Layer 4 of a small transformer language model trained on English Wikipedia (10 layers, counted from 0, width 128).
A neuron's activation on a vector x is SiLU(gate . x) times (in . x), where the dot is the dot product.

Input weights of the MLP neurons that the questions are about. A number n stands for n times 0.0011.
n5 gate: 118 105 -26 -131 -173 -143 21 27 205 -89 17 -43 69 39 -140 9 65 67 -255 68 -27 82 103 153 -180 -17 -47 158 -40 -13 312 13 -371 -338 104 -13 -71 101 167 13 -72 -23 135 -23 -44 -49 -55 -190 0 4 -123 -93 -98 56 61 -60 -165 -166 283 83 137 302 42 -13 -166 -236 68 90 100 289 39 -124 496 -121 47 110 117 96 -206 239 -97 0 -282 -316 -221 -137 364 148 246 -231 252 18 78 88 153 4 146 32 -80 -165 -94 289 -59 73 0 84 -85 19 54 -231 214 64 93 261 -221 -9 40 -44 77 41 17 -45 -122 -71 -202 56 -10 23
n8 gate: 19 29 -114 67 200 77 83 -50 -87 -77 -88 -346 -56 101 189 -303 144 31 20 175 0 -93 112 -137 -171 -22 -269 205 -88 80 106 103 -48 -167 181 65 185 -48 166 -77 -158 8 109 -195 53 19 104 -15 -37 88 80 -97 129 -22 49 0 90 -39 -58 -201 -170 152 89 42 124 200 4 122 20 -172 266 130 4 203 101 27 -79 -117 -162 70 -4 64 4 121 -140 8 7 70 -83 -49 -25 -12 37 -240 -66 -50 30 20 -29 32 -85 -8 -225 -25 115 -72 -78 -8 -36 225 -63 -209 246 -210 -57 -50 124 -111 181 -258 306 -161 -110 -297 82 -133 -21 178
n16 gate: 34 -250 -110 -126 -155 -136 -73 -46 67 74 -59 -148 -60 45 -36 -383 141 -35 32 27 218 11 78 83 20 -131 -53 -69 119 46 -63 77 -81 -222 62 -61 128 -147 60 -210 -56 -88 51 49 -65 125 -297 -8 -115 89 115 -117 149 272 -64 -76 4 180 -8 -23 -44 -51 -69 -46 12 176 39 -149 -67 197 4 -8 84 42 -24 -226 64 -228 110 63 133 130 -95 -235 7 139 -123 21 71 78 -44 439 38 -126 47 -143 11 -24 18 -96 -159 -183 -8 -132 154 283 -8 20 55 -29 -78 -143 -256 -220 21 262 27 104 294 16 -122 134 45 -158 -113 -130 4 167
n26 gate: 12 -110 -165 -101 65 0 41 36 -202 167 136 -187 47 42 211 -205 62 72 187 137 28 65 36 336 0 105 -54 43 75 -138 -41 -122 137 -20 53 -36 -94 62 107 -88 0 -136 -230 122 -20 -28 178 -75 168 140 67 -138 115 -4 0 29 117 241 8 -90 -33 170 -117 214 -25 215 113 -181 41 77 -62 -24 130 97 151 43 -179 172 29 -99 29 -255 206 -33 31 254 38 205 269 -13 -34 -20 0 87 69 -327 0 82 260 53 -146 331 49 328 75 13 225 -100 -45 203 69 -61 -113 -50 37 -155 -28 48 -53 119 -133 -16 -303 -94 56 -33 132 294
n63 gate: -219 21 -43 71 52 -78 73 -35 -165 33 -41 4 -186 -59 181 136 -81 152 -185 -22 48 289 -109 185 -53 203 -63 -154 -34 103 -31 0 177 -124 -127 318 -53 80 75 -139 -33 -288 114 -23 106 447 36 -56 37 -12 111 -64 -137 34 -47 -273 127 48 -202 231 9 -138 41 207 -162 251 -13 59 230 -106 139 -43 9 203 -55 219 123 38 101 403 -235 -17 -17 -63 -129 -130 -67 56 218 -276 86 135 97 -26 -79 182 46 -63 37 255 -29 214 120 -95 35 150 -93 330 127 -129 -246 -240 9 -100 36 112 -57 -82 -142 -45 -55 -106 238 121 -171 127 -139 160
n108 gate: -27 -63 228 64 -200 122 -155 8 0 123 -194 219 -107 -80 -109 -167 -20 -20 -135 -4 -91 38 4 255 103 129 -91 -77 70 166 -172 0 45 -178 55 109 -300 -20 -75 146 188 110 167 99 100 -8 126 -47 -49 179 -143 119 -203 -84 168 -158 141 -36 28 77 52 -137 -132 -121 -207 -98 60 -15 292 16 115 -12 4 -77 4 66 -65 169 112 132 -155 112 169 61 354 141 -136 147 -229 -129 52 -79 202 -179 187 173 53 65 11 154 -48 -66 -153 9 59 66 -71 -155 111 167 -87 0 185 -136 101 -297 -24 -35 249 -16 -150 -120 112 80 36 -37 -196 -29
n112 gate: 171 -49 -94 -194 -70 -122 -24 -172 86 123 -90 80 -160 142 68 31 -90 -26 -289 114 -305 180 148 -158 -57 -142 139 64 155 115 -13 223 136 -26 191 82 94 -125 -175 -295 -327 -166 -66 -119 -123 -74 63 30 62 -111 -158 41 -71 -63 -245 58 -118 79 -271 55 -267 -161 55 -65 -22 234 198 63 -185 -246 131 17 -9 -89 9 -68 165 199 -160 100 -144 -9 -271 136 174 78 167 149 44 87 -180 -187 80 -137 39 -35 138 255 -196 -219 -10 -59 62 123 177 204 37 14 -155 -9 -133 -186 -209 73 -48 -47 -174 151 257 188 102 -159 -146 -195 9 -82 38 -246
n122 gate: 80 16 -122 -187 32 77 89 4 85 -134 12 50 333 -29 63 112 67 -81 49 -108 172 -322 -17 78 -351 -76 -274 -34 -161 46 0 106 9 -85 193 280 158 -150 91 249 61 -44 43 -320 84 65 111 -387 131 -118 232 -358 33 -33 0 168 29 -43 156 -17 75 -164 270 47 -417 211 -87 136 200 70 -87 -140 -25 -100 176 -72 0 80 117 -70 93 190 -88 -148 -86 -30 -83 96 184 -5 230 137 117 80 17 -116 -252 57 4 97 -24 4 35 117 -60 -161 -137 71 -177 -86 124 39 -4 180 -107 -68 39 55 -83 -159 -21 -271 135 -202 -121 -72 85 108
n177 gate: -82 168 -62 20 -51 47 133 -90 -43 -75 209 -39 57 -4 -113 36 -311 153 176 184 -123 194 -131 -152 124 -177 -42 -39 -141 -85 -84 20 86 -47 -41 -16 130 -41 -61 -233 -26 -12 -115 -112 -104 -83 73 -8 -120 161 12 169 26 -50 -188 81 -31 266 247 -27 215 -142 -240 20 61 65 160 -311 32 -104 103 -200 -117 -69 95 -101 146 -66 108 42 45 -4 138 -226 128 -51 106 245 -117 29 -78 -201 421 62 -64 24 -175 85 104 -158 144 -91 -129 168 220 16 126 8 41 117 11 24 -25 58 -76 -173 -222 20 -69 4 50 -245 -274 17 -234 -111 39 -71
n183 gate: -20 270 -166 -151 250 -83 85 185 15 141 -207 -283 -16 24 -88 -50 -94 202 146 -21 -46 159 -204 38 155 -85 156 61 147 -171 42 98 95 147 -132 65 -8 55 44 62 28 334 63 -283 162 125 -227 41 -87 28 61 -43 47 -100 -20 -170 60 -37 -296 69 -153 230 122 148 -107 215 276 36 -109 -130 52 -8 8 266 -4 41 -238 -85 -218 51 -257 -81 181 0 -87 -136 84 75 -4 -44 171 103 -120 -57 129 211 -120 102 339 162 -114 82 17 -86 -201 69 -35 -30 167 -74 119 -283 0 13 -228 86 -129 111 47 34 -65 -59 -17 -146 -67 39 -169 113
n235 gate: -64 -35 -172 23 -199 245 -82 110 125 -22 -266 203 -112 -245 -243 -121 -143 147 -91 -308 56 -151 -218 84 149 121 94 -27 59 32 80 -36 130 -186 -165 41 -30 47 75 -115 -181 -19 -158 -272 -77 186 -148 -338 88 -39 -91 -34 84 72 -45 -95 -40 227 158 -23 -336 -40 34 188 -176 -111 -19 -93 -216 -126 -108 293 -36 -45 -10 155 157 -104 136 -415 -29 82 4 154 -84 -23 49 20 255 156 -178 97 40 -310 -61 143 80 214 -139 152 -117 -48 273 -121 87 -173 191 -14 -186 -54 -235 -99 -14 111 174 206 -106 220 -142 71 -27 230 -296 -291 111 203 -194 -82
n5 in: 213 -98 89 -250 -117 -108 73 -180 90 -61 33 80 -378 33 -120 -96 -255 52 -234 332 -87 58 -100 267 -105 -162 -201 234 99 30 -232 154 14 26 -57 -103 -4 -275 -37 -277 58 -179 48 -118 59 35 112 150 157 -243 141 158 -145 55 -135 71 -235 -9 92 -64 142 47 -91 52 -219 154 -197 316 171 61 126 -56 -196 8 91 -298 169 241 -123 108 278 187 -122 248 -29 13 158 19 -155 -178 41 26 4 -4 135 108 -54 160 -24 -321 -43 -217 18 -71 30 41 -74 49 -73 92 -21 -84 45 249 -135 -82 -65 4 84 -80 34 -137 68 176 -48 -36 -120 100
n8 in: 43 -38 -31 -57 -52 201 -60 135 -4 197 -4 168 -121 -213 -74 -162 174 -4 -146 186 209 -85 -68 231 -12 0 -221 134 155 138 118 206 -175 51 83 -48 163 -198 100 -273 -27 0 0 -126 118 56 37 -28 -118 -152 47 71 173 -101 47 -54 86 24 65 63 -210 53 -34 -183 -236 -23 -61 31 69 16 16 -111 12 254 227 -174 -152 -270 93 234 -100 -146 4 54 330 36 -89 -81 78 -292 -242 -4 -160 103 -101 96 -131 -70 -83 -124 71 -25 8 61 151 -29 -230 -42 19 157 235 53 80 -147 -299 151 12 108 189 87 47 20 -97 133 93 134 -128 135
n16 in: -43 -230 63 -312 -47 -340 -101 123 -184 72 0 -129 -128 96 22 -326 116 -171 199 -129 -4 85 32 323 52 -48 -81 67 -51 -259 170 -126 0 -161 -19 -59 154 -131 -168 -40 -15 157 -76 -180 -16 153 -95 -40 -217 -57 -98 -33 46 74 -198 140 116 128 16 55 -168 -35 -280 59 -190 246 -129 -123 -81 -53 -43 111 -28 229 -176 114 23 -121 -109 -23 -99 184 187 21 -38 119 196 320 33 -76 222 -104 190 51 121 92 -161 -16 210 8 -309 -25 -114 -127 95 33 17 58 52 -8 77 77 33 -54 33 71 -80 8 65 37 12 -4 -55 38 28 238 -31 168
n26 in: -86 152 251 136 -126 200 57 95 -157 -111 -107 -140 59 155 44 39 180 -134 293 -83 -187 46 -48 -224 88 -69 202 -9 -77 -21 176 -262 -240 188 -98 -206 -127 9 -116 17 277 -36 83 141 -30 -17 108 52 124 276 -38 -172 187 34 114 -112 -25 -17 -219 -119 18 204 105 -82 179 -217 79 -113 40 31 -185 -206 4 156 109 304 -30 -76 -155 -46 -63 -247 194 41 -220 -78 -17 102 -98 60 33 265 34 278 -4 9 138 -18 86 67 -221 205 -115 -214 -121 127 231 68 77 -198 100 -164 263 -377 16 -147 26 151 -31 27 132 -261 -9 84 -39 204 67 23
n63 in: -34 289 -484 -40 -174 -311 -94 61 -32 -248 116 -128 -72 253 -32 150 -5 165 109 -35 92 51 -13 -124 185 0 148 56 65 146 -31 -91 -114 56 -45 -238 -49 -269 4 179 79 118 -489 -9 47 -224 -185 52 -96 17 -65 169 -113 110 204 153 127 -53 -132 39 81 -48 55 200 113 17 283 50 -4 -9 0 221 388 179 147 77 -115 -141 -166 -134 -59 -433 -55 146 -50 13 25 93 -147 14 -45 -157 -131 -56 -106 170 -72 77 189 -81 -140 -23 138 105 -152 18 -88 -154 -33 -5 -4 18 -64 -41 273 -156 -4 0 107 76 39 13 -202 131 -9 69 -29 9
n108 in: 148 120 91 27 -21 43 -112 19 66 110 -139 117 -161 -71 61 -86 156 65 -36 -86 39 -93 159 231 19 -11 -15 19 283 -4 -78 -27 52 -107 -11 168 117 143 -174 23 -29 -176 156 -85 79 8 96 -80 -40 136 -106 -48 -151 -94 282 -107 274 82 109 38 75 -30 -49 -115 -20 -89 78 215 169 -12 195 -157 -46 -158 -24 -15 72 113 122 185 124 49 173 -32 340 -19 -4 227 -67 -61 51 -131 82 -19 179 119 -134 143 113 16 -137 162 -166 0 226 129 -103 -237 160 98 -37 -24 81 101 -39 -204 -302 -104 229 -56 -61 8 390 70 89 -162 -30 -154
n112 in: -21 -48 -8 162 59 25 -35 54 -49 20 199 -381 -69 -142 97 106 -165 -33 -327 -136 67 198 -110 -64 0 24 -146 144 -179 74 -94 -83 -118 -352 -47 166 142 73 -64 -105 168 -48 -93 -79 21 97 122 137 44 -92 157 -4 -40 163 -147 -78 131 -51 123 490 -95 -41 79 -171 325 -113 111 -4 -43 -149 175 54 -54 159 88 74 4 94 -141 -12 87 330 -12 136 -52 -134 182 -22 -26 62 -119 -97 102 -191 89 117 129 182 -71 -130 51 163 -43 220 54 -109 -147 -253 67 324 64 -150 -132 13 0 -75 -194 159 56 -121 -169 -77 62 130 228 83 -60 -265
n122 in: 30 12 -104 -241 -152 -137 45 157 28 -67 -179 -39 231 55 -110 390 237 35 -73 -53 -57 -25 115 281 -67 29 -4 -130 48 160 -156 30 32 -204 161 -235 83 14 308 115 -164 82 40 -148 39 13 237 96 -50 -109 -295 -367 -4 -9 -141 140 21 75 -89 4 -14 -72 -69 249 -45 186 -125 135 -45 -259 -179 -92 139 -163 46 182 -4 -22 79 -34 -242 48 236 -156 93 -201 123 -165 247 126 158 97 -120 22 49 -189 -221 -100 54 140 136 124 -409 48 -22 -106 -23 -37 87 89 173 45 55 23 -57 166 -31 44 -76 -36 -224 -130 190 -278 75 -9 447 -9
n177 in: -15 -202 -37 58 87 -11 32 208 -107 -47 -173 7 -59 77 18 -142 -241 91 -159 31 -191 11 276 -27 100 78 63 105 -53 -75 -170 64 226 -203 11 177 -158 -90 -55 -19 160 138 -4 148 179 -65 118 -76 11 -65 -124 -247 73 -104 7 192 -115 8 4 -109 160 221 -4 -114 -67 180 158 -4 -225 178 22 91 -83 56 -64 45 365 -15 -12 -44 135 120 -22 12 -40 -76 66 114 43 -234 -18 130 133 -98 250 -4 33 -228 -137 216 -228 -156 4 259 -68 -111 28 -71 -36 -32 -51 12 323 124 -32 -76 149 57 -125 -20 209 167 141 -159 -96 28 -55 -172
n183 in: -33 43 118 260 31 -166 -31 -139 101 -153 8 -8 -112 -220 -157 -125 -77 -62 -211 -217 -58 279 -46 -4 79 359 72 -16 -123 -134 -4 12 -108 8 155 -90 -23 -178 -16 -124 -20 201 -42 -213 -113 -183 115 148 -142 -47 16 -99 40 24 -64 60 -60 -33 -338 -69 76 32 -56 -341 -85 24 -21 0 118 -205 -157 8 65 -153 -26 -98 48 -182 126 -24 154 158 12 9 -75 62 135 -150 13 39 -156 17 136 -49 -100 111 56 26 222 94 146 -208 -321 158 -152 -103 -101 -365 155 70 -16 -93 -138 117 239 78 -178 107 17 -200 4 -46 -204 261 -137 169 -219 -235
n235 in: 4 -34 -245 18 72 254 -230 115 -213 -207 -76 4 -73 -146 12 -242 -9 -84 171 -211 -241 -34 -94 -32 90 100 319 -96 -22 127 108 154 -171 250 -38 251 76 5 -64 -116 -38 143 -171 -239 70 273 -101 -172 -30 -245 -18 -84 34 -73 -95 -105 -56 -40 9 57 -23 -29 -61 -57 -267 -39 352 158 14 -63 -43 234 -79 -312 75 -136 61 83 -9 -64 -189 26 39 139 -81 80 0 -162 45 -56 59 -22 -138 -9 171 13 64 358 -105 -50 -15 -130 0 -234 -9 32 308 -51 -17 -75 -222 109 251 -112 311 -18 -129 252 -64 -92 327 -131 -225 -152 107 368 -98 -112

Each question shows a token from some text and the vector x that enters the MLP there. A number n stands for n times 0.0095.

"ach": -113 -23 153 -24 219 219 -4 118 137 -85 -19 -36 -16 74 -11 -114 -33 -232 113 215 126 86 -40 89 -4 113 88 88 -243 -46 43 -15 148 85 -113 -106 -67 137 -2 170 120 -29 14 3 12 -215 153 18 -187 -44 -58 -9 46 -96 170 -89 71 61 -47 85 45 -107 120 151 55 25 -2 5 57 -81 -178 -22 104 -17 -1 23 -76 -76 -33 -8 7 -11 -32 54 74 84 -110 108 68 -99 -23 -136 -71 245 -126 156 -99 49 -65 25 83 -102 85 -81 74 25 56 -32 -52 -62 7 43 -40 22 37 20 -61 12 138 151 191 -14 -54 151 -62 -168 -79 -148
Which three neurons fire most, strongest first? n122, n112, n5

"14": 43 56 -21 5 37 3 -15 -17 3 -60 6 -64 -101 -135 0 -77 25 -174 6 22 53 196 -32 161 -158 279 -202 36 -206 -7 -7 -150 116 23 -183 -93 -128 -19 -62 89 118 2 224 105 -23 -212 36 69 -98 41 30 -72 24 -15 -20 -51 52 -30 -5 -12 -185 -12 44 111 185 -28 -163 76 109 -111 -53 190 -83 58 -77 -4 16 8 -112 -159 13 -128 -77 189 74 36 -18 -103 -25 -128 135 -114 -119 -112 -27 -18 -103 -60 -51 113 -133 -96 -86 1 75 48 133 -62 -205 -42 14 -82 -38 83 69 -5 -84 75 53 105 111 10 -208 161 -141 -6 176 -101
Which three neurons fire most, strongest first? n26, n122, n177

" 2009": -9 44 -20 -98 69 44 14 122 158 -49 9 -116 -168 20 -5 -75 -56 -188 158 85 21 76 -127 143 -250 167 48 40 -167 141 119 -69 144 47 -82 24 39 145 -75 65 76 108 127 -46 -75 -129 140 89 66 -63 -39 -146 92 184 104 6 63 104 91 53 16 -29 160 28 143 -108 -88 71 17 -7 -91 18 12 62 -35 18 -1 211 -114 -35 15 -16 51 75 108 118 77 -35 10 -83 -70 135 22 -73 -54 -102 -154 -47 -73 60 -69 -220 -77 70 110 -17 210 36 -97 -100 52 45 -142 16 88 -34 -99 44 102 150 105 9 85 117 -209 -131 -121 -115
The neuron with the highest activation: n26

"ati": 50 60 42 82 188 100 17 0 9 146 -7 -50 -58 251 61 183 -32 59 -12 58 84 243 69 -2 -55 145 76 29 -51 86 103 -106 84 177 7 -166 -183 45 5 52 137 28 56 -142 75 -224 20 41 -46 150 -8 -236 67 117 44 -126 86 -28 -9 -84 -34 -59 0 256 -36 -50 -112 1 61 -160 23 112 116 30 -25 114 -82 -7 -202 -44 74 -99 26 19 182 80 -25 -175 63 74 139 18 -40 -81 7 147 -110 -66 -181 -69 14 -92 17 -61 63 -4 34 -73 -214 100 47 58 -75 -1 78 75 -48 39 35 143 22 41 -73 14 -91 -97 -77 3
The neuron with the highest activation: n26

"ville": -9 129 -20 22 206 263 -90 -19 39 -72 57 -79 36 7 -22 0 -102 -177 53 157 79 33 7 67 -79 42 -7 36 -304 176 138 -121 289 112 -122 -117 -133 81 -1 53 72 108 83 21 191 -12 21 40 -179 61 -11 -196 40 72 96 -85 105 110 100 -5 -94 -112 74 14 152 -79 -101 26 -7 -61 -106 -106 108 -18 8 70 -30 97 8 -31 128 -2 2 57 83 34 15 -29 122 -130 43 -1 -95 68 -138 73 -137 -64 -69 14 33 -151 -72 -108 98 113 108 24 -89 -84 48 51 -101 -54 -39 -7 40 -53 152 166 224 114 -95 134 -62 -152 -26 -84
The neuron with the highest activation: n5

"den": 32 112 11 166 182 163 135 127 165 -93 -34 -28 -54 151 -133 -60 -53 -47 129 71 89 52 -87 -7 -49 140 -16 31 -10 165 27 -143 133 114 -65 -70 -180 233 -69 190 9 80 82 -39 -210 -76 4 -17 -66 -108 20 -196 34 71 124 -118 122 -57 23 101 23 -124 145 49 146 -87 -5 77 -190 -75 -30 20 90 59 57 -56 77 146 -35 55 70 -75 23 33 213 -54 -72 16 128 -22 -71 84 -59 121 -70 33 -77 -44 -99 -95 22 -123 -3 116 49 -132 46 -99 -46 -81 93 -9 -95 27 -173 -37 -42 161 60 147 169 96 -28 -37 -142 -36 -177 -80
The most active neuron and its activation: n16, at about 1

"t": -30 40 163 -34 207 43 31 49 31 -228 -85 13 -143 92 25 -49 81 -162 157 190 59 118 38 73 13 205 -36 71 -196 44 -50 -111 133 78 -117 -148 -77 195 -53 79 138 28 124 -103 62 -47 56 44 -121 2 -30 4 79 86 121 -187 53 -68 -60 20 -45 -22 -24 130 106 -32 -17 36 131 -121 -57 105 32 -50 -3 49 -21 4 -135 0 43 -95 -22 106 153 -2 -22 64 198 -153 -112 -103 -109 14 -179 43 -181 40 -106 -6 -100 -26 -66 -104 190 87 -55 76 -43 -30 92 65 -178 -4 -29 -42 -75 42 104 82 120 128 -201 74 -71 -61 -52 -189
The most active neuron and its activation: n8, at about 0.68

"k": 64 160 17 -5 245 108 -14 168 -18 -167 -30 -11 -63 90 -49 -115 17 -60 115 79 33 135 59 32 59 165 37 70 -149 44 -19 -140 73 99 56 -81 -254 60 -76 81 166 -104 168 19 -53 -30 -80 135 -67 -139 -6 -99 -51 109 92 -151 71 42 -2 129 -9 -108 111 132 97 -114 -29 43 -23 -67 26 185 65 -70 -35 -131 -73 89 -158 24 -49 -4 -39 231 171 -17 59 -52 170 -126 -73 -39 -208 61 -119 -45 -140 137 41 41 -46 67 7 -10 93 -83 -35 -99 -117 18 -10 146 -147 73 16 27 -141 78 96 127 132 -56 -114 49 -24 -128 -2 -165
The neuron with the highest activation: n112

" helicopter": -132 175 -42 69 114 13 -46 88 21 -52 6 -235 -84 140 -49 -110 -19 -87 81 139 43 126 27 117 -95 134 -161 108 -134 231 188 -89 245 83 -163 -88 -97 68 14 83 -29 48 36 -53 -12 -10 71 101 -152 -59 -36 -239 54 76 55 -163 73 76 129 29 197 40 -12 133 138 -83 -25 55 13 -94 -70 -44 -87 -23 -218 19 34 70 -62 -86 37 81 -74 80 43 89 -28 -181 59 9 62 36 37 82 -45 -14 -205 -105 -94 -15 -103 -79 13 142 96 72 28 2 -160 109 46 -13 -111 -6 43 -2 60 51 114 38 92 76 -32 226 -43 -61 -39 -168
The most active neuron and its activation: n235, at about 0.37

"ak": 0 62 112 -63 241 80 74 100 -113 -134 18 -91 -42 124 24 -39 -13 -178 99 195 119 89 -54 84 -111 110 47 -49 -143 -37 59 -122 185 71 -171 -172 -183 78 30 135 9 -5 64 -43 -18 -15 -37 99 -112 -71 -53 -89 -34 96 153 -225 56 155 144 29 -20 -206 127 104 1 -70 -33 -16 -7 -62 72 41 130 -12 -88 38 -60 36 -60 5 98 -31 -77 131 72 -123 -21 -28 37 -116 17 -44 -148 151 -128 84 -155 -6 -45 -59 4 -42 101 90 148 115 2 -103 -171 3 81 21 -257 17 -80 -30 21 47 114 182 83 78 -84 9 -30 -140 -32 -147
The most active neuron and its activation: n235, at about 0.63

"K": 54 21 40 -86 -32 -19 15 115 -117 -115 -68 -57 -17 79 8 -74 28 -230 113 93 75 51 -89 106 -159 165 -14 -89 -274 23 38 -61 88 32 -71 -213 -132 176 -1 37 59 64 77 -196 -17 -55 103 68 -20 2 96 -173 29 58 176 -86 78 122 50 26 48 -241 -22 136 82 -36 -106 110 106 -36 -90 128 127 2 -2 -69 87 -57 -120 24 178 33 -156 148 -17 61 -86 -112 -44 11 -7 -9 -11 -2 -116 79 -233 -11 15 81 -93 -68 43 -361 72 78 116 11 -49 52 86 91 -118 -124 7 -33 40 25 200 160 62 56 -83 69 -166 -94 -31 -8
Which three neurons fire most, strongest first? n16, n177, n112

"grad": 22 155 -21 -62 196 64 32 52 18 -31 112 -24 -81 167 -30 45 -111 -131 279 122 80 69 32 117 -86 128 4 112 12 55 89 -94 194 24 -171 -137 -60 77 80 141 -15 149 34 15 -111 -150 108 11 -136 -42 -42 -157 154 -28 73 78 51 -98 80 30 108 -176 108 133 67 -10 19 66 84 -125 -120 -33 -31 109 -77 172 -72 -10 11 -36 6 -3 89 47 98 77 -18 -131 277 -6 -123 97 55 22 -31 130 -167 -99 -59 -6 -177 43 -48 135 -116 38 116 -139 -73 -178 82 111 -150 -5 58 -48 116 42 62 -8 39 -36 5 132 -135 -149 95 -42
The most active neuron and its activation: n26, at about 4.2

"r": 78 41 133 -6 116 74 121 131 61 -23 95 -191 -175 194 64 -85 10 -114 49 219 207 81 -24 69 -93 205 -6 -39 -288 150 138 -100 201 172 -48 -195 -142 234 -19 47 88 15 24 -162 -47 57 -92 36 -5 -70 -130 -86 15 19 101 -227 23 143 -26 25 -80 -177 8 145 33 -72 -7 49 -14 30 -1 19 91 -6 -5 31 46 -36 9 -4 82 -62 -5 -4 89 85 -110 38 66 -44 -23 -33 -103 128 -169 60 -187 47 -57 14 -2 -23 -73 -46 132 -14 22 -30 -57 -16 81 32 -71 -5 46 -48 -37 -90 166 1 44 87 -94 64 -49 -47 -159 -134
The most active neuron and its activation: n63, at about 0.57

"-": -64 114 -80 -13 -25 31 -64 126 3 -31 -15 -225 -156 50 28 25 -13 -26 -43 192 -2 127 -12 83 -76 167 10 -9 -72 146 100 -125 143 232 -66 27 -73 107 -150 78 41 47 161 69 31 -14 88 74 -23 60 -56 -225 40 214 3 -97 120 -117 -66 127 -3 -118 89 143 92 -8 15 -17 22 -89 35 65 -3 -26 81 48 -19 52 6 -6 62 -20 5 230 73 4 84 -119 28 -2 6 -51 22 -106 -117 -50 -163 153 -59 220 -217 -81 -59 94 46 116 53 -155 -120 -26 1 160 -10 233 -1 -85 -120 7 99 77 95 54 8 170 -227 -43 -194 -30
Which three neurons fire most, strongest first? n63, n108, n183

"9": -6 81 -24 51 183 21 6 106 -11 42 -24 -129 -144 -1 80 27 122 -125 151 127 24 159 -102 144 -174 283 -80 60 -235 53 43 -55 144 43 -87 -31 -67 69 -78 33 33 108 161 -37 40 -138 49 100 -72 58 31 -187 55 33 160 -31 89 5 -50 21 75 25 69 112 154 -63 -40 70 -125 -105 -150 60 57 18 -7 -25 -18 47 24 -96 14 -126 -158 146 51 150 -24 -74 -6 -42 78 -6 20 -65 6 3 -168 101 42 74 -164 -78 -40 82 130 2 130 -121 -100 -43 -43 3 -43 57 191 -88 -56 -64 110 64 193 -25 -24 247 -186 -149 61 -201
The most active neuron and its activation: n26, at about 2.7

"2": 10 78 66 65 202 4 43 19 -8 -25 -74 -159 -85 4 36 44 73 -76 121 180 47 133 -39 158 -166 181 -20 58 -232 -18 64 -86 75 108 -124 -5 -53 98 -70 -5 66 151 170 -29 -6 -99 26 175 4 29 66 -150 58 91 201 -25 69 -46 -22 2 53 -6 67 99 115 -41 -22 39 -156 -128 -68 23 -17 -2 33 -29 -48 -71 5 -135 -6 -41 -148 178 54 169 35 -93 -22 -81 27 -36 -37 -98 -97 61 -179 51 11 78 -222 -128 -68 24 164 68 157 -170 -146 33 12 46 -65 27 65 -107 -74 -60 133 42 178 31 -55 271 -208 -96 -21 -195
The neuron with the highest activation: n183

")": 0 92 87 6 23 136 -4 78 10 -20 -101 -139 -130 32 -45 -46 -57 -77 53 181 82 124 -12 208 -182 172 -18 18 -234 170 22 -136 65 83 -152 108 13 122 -123 5 107 141 81 -78 33 -78 184 6 22 -34 -61 -145 95 213 16 -152 63 -26 36 10 23 -33 62 140 47 -78 4 180 -64 -53 -30 -153 23 64 -66 -64 6 -50 -31 39 134 -27 -43 234 96 50 24 -118 28 -160 -48 -75 -32 -49 -74 17 -200 90 -29 192 -112 -53 -132 -27 175 124 55 -133 -94 -45 20 44 -34 -25 96 -97 -17 6 98 121 117 36 -81 149 -175 -109 -86 -30
The neuron with the highest activation: n108

"|": 79 117 -76 5 19 53 32 -6 -19 9 -102 -116 -154 41 42 57 47 -257 46 126 48 115 -99 104 -89 127 142 -48 -192 208 147 -85 96 135 -144 -28 -163 138 -96 171 -18 110 108 -62 -60 -2 81 91 -76 -71 -109 -61 30 86 46 -66 49 -54 -47 0 -1 -32 76 104 111 -42 -83 -56 -138 -86 -21 -108 -51 30 -5 -37 43 75 102 -69 114 91 20 176 86 45 -32 -288 28 -81 44 0 -41 -76 -78 12 -145 95 -16 103 -317 -139 -61 232 58 50 49 5 -67 -86 22 228 -57 148 109 -33 -111 -32 77 97 114 -5 55 105 -119 -90 -208 -36
Which three neurons fire most, strongest first? n8, n108, n122

"2000": -39 41 -107 -4 122 50 -17 149 80 -69 -71 -106 -228 52 33 28 45 -114 106 139 92 142 -145 105 -303 82 -85 26 -39 117 112 -136 188 50 -203 10 72 187 -29 12 -35 28 160 -100 -54 -151 -38 19 43 -80 -6 -163 54 105 47 -29 86 74 -27 51 45 -97 159 -23 107 14 -90 -50 51 -9 -84 -51 -4 83 -5 -41 -59 45 -1 -4 7 -72 50 27 111 148 -16 -162 39 0 -16 49 28 -40 -141 -191 -135 -40 -68 24 -162 -99 -30 42 143 8 186 -43 -65 8 129 29 -153 6 -17 -150 -35 -9 104 17 99 33 47 178 -268 -126 -68 -72
The most active neuron and its activation: n235, at about 0.59

" |": -77 116 -53 11 -149 18 41 90 -1 -46 -33 7 -103 0 -28 -78 -9 -102 12 192 -13 72 42 219 -150 141 -64 -59 -253 198 50 -85 113 116 -133 -52 -88 102 -69 65 51 167 -50 -27 -85 -46 123 77 -15 11 -69 -71 122 149 24 -144 117 79 -39 -40 -84 29 85 127 -32 0 -167 63 6 -58 -75 80 12 29 -26 -58 10 19 2 21 172 -11 39 230 124 30 19 -190 -6 -317 -40 -14 6 -185 -150 -3 -146 119 -39 64 -137 -96 -46 37 123 69 33 -35 -131 -66 -50 146 -145 170 47 -42 -99 -23 30 131 69 68 -52 162 -137 -92 -134 -16
The neuron with the highest activation: n63

" Sp": -14 -45 142 -33 -17 37 -47 115 -45 -147 60 -139 -4 -21 22 -81 106 -126 77 76 1 110 54 152 18 140 106 39 -153 -13 66 -22 235 153 60 -119 28 4 -90 134 108 14 209 -11 0 -198 18 84 -27 -209 1 -227 -62 25 67 -134 21 87 -6 127 224 -131 -36 82 261 -80 -119 59 12 -48 -15 -53 41 -93 -130 -11 12 35 -135 -135 168 -30 -131 82 65 36 -41 -195 -5 58 -79 48 -182 51 -18 -21 -226 -62 22 -47 -62 -146 -158 -136 180 53 49 16 -9 -24 -87 97 -188 59 84 -14 -20 -98 89 69 -5 2 -158 28 -119 -117 -64 -103
Which three neurons fire most, strongest first? n8, n177, n112

"72": -7 -13 3 -83 -21 -36 6 4 43 -146 -50 -82 -60 -56 -28 -75 -58 -105 94 19 -15 162 9 116 -104 151 -58 65 -202 -13 130 -156 126 -5 -155 -5 -83 -16 15 160 64 51 221 9 -2 -192 155 75 -43 -17 33 -52 14 82 -60 -35 129 64 103 27 -14 98 104 86 156 11 -97 -7 58 -111 -238 113 16 46 3 -59 13 101 -64 -78 68 -78 49 118 69 72 15 24 -20 -56 -105 -60 -37 -109 -70 -92 -163 -122 -76 119 -138 -108 -170 16 153 -21 249 -103 -208 -6 65 19 -139 20 24 -120 -82 197 30 26 161 93 -138 21 -229 -178 93 -90
The most active neuron and its activation: n26, at about 2.8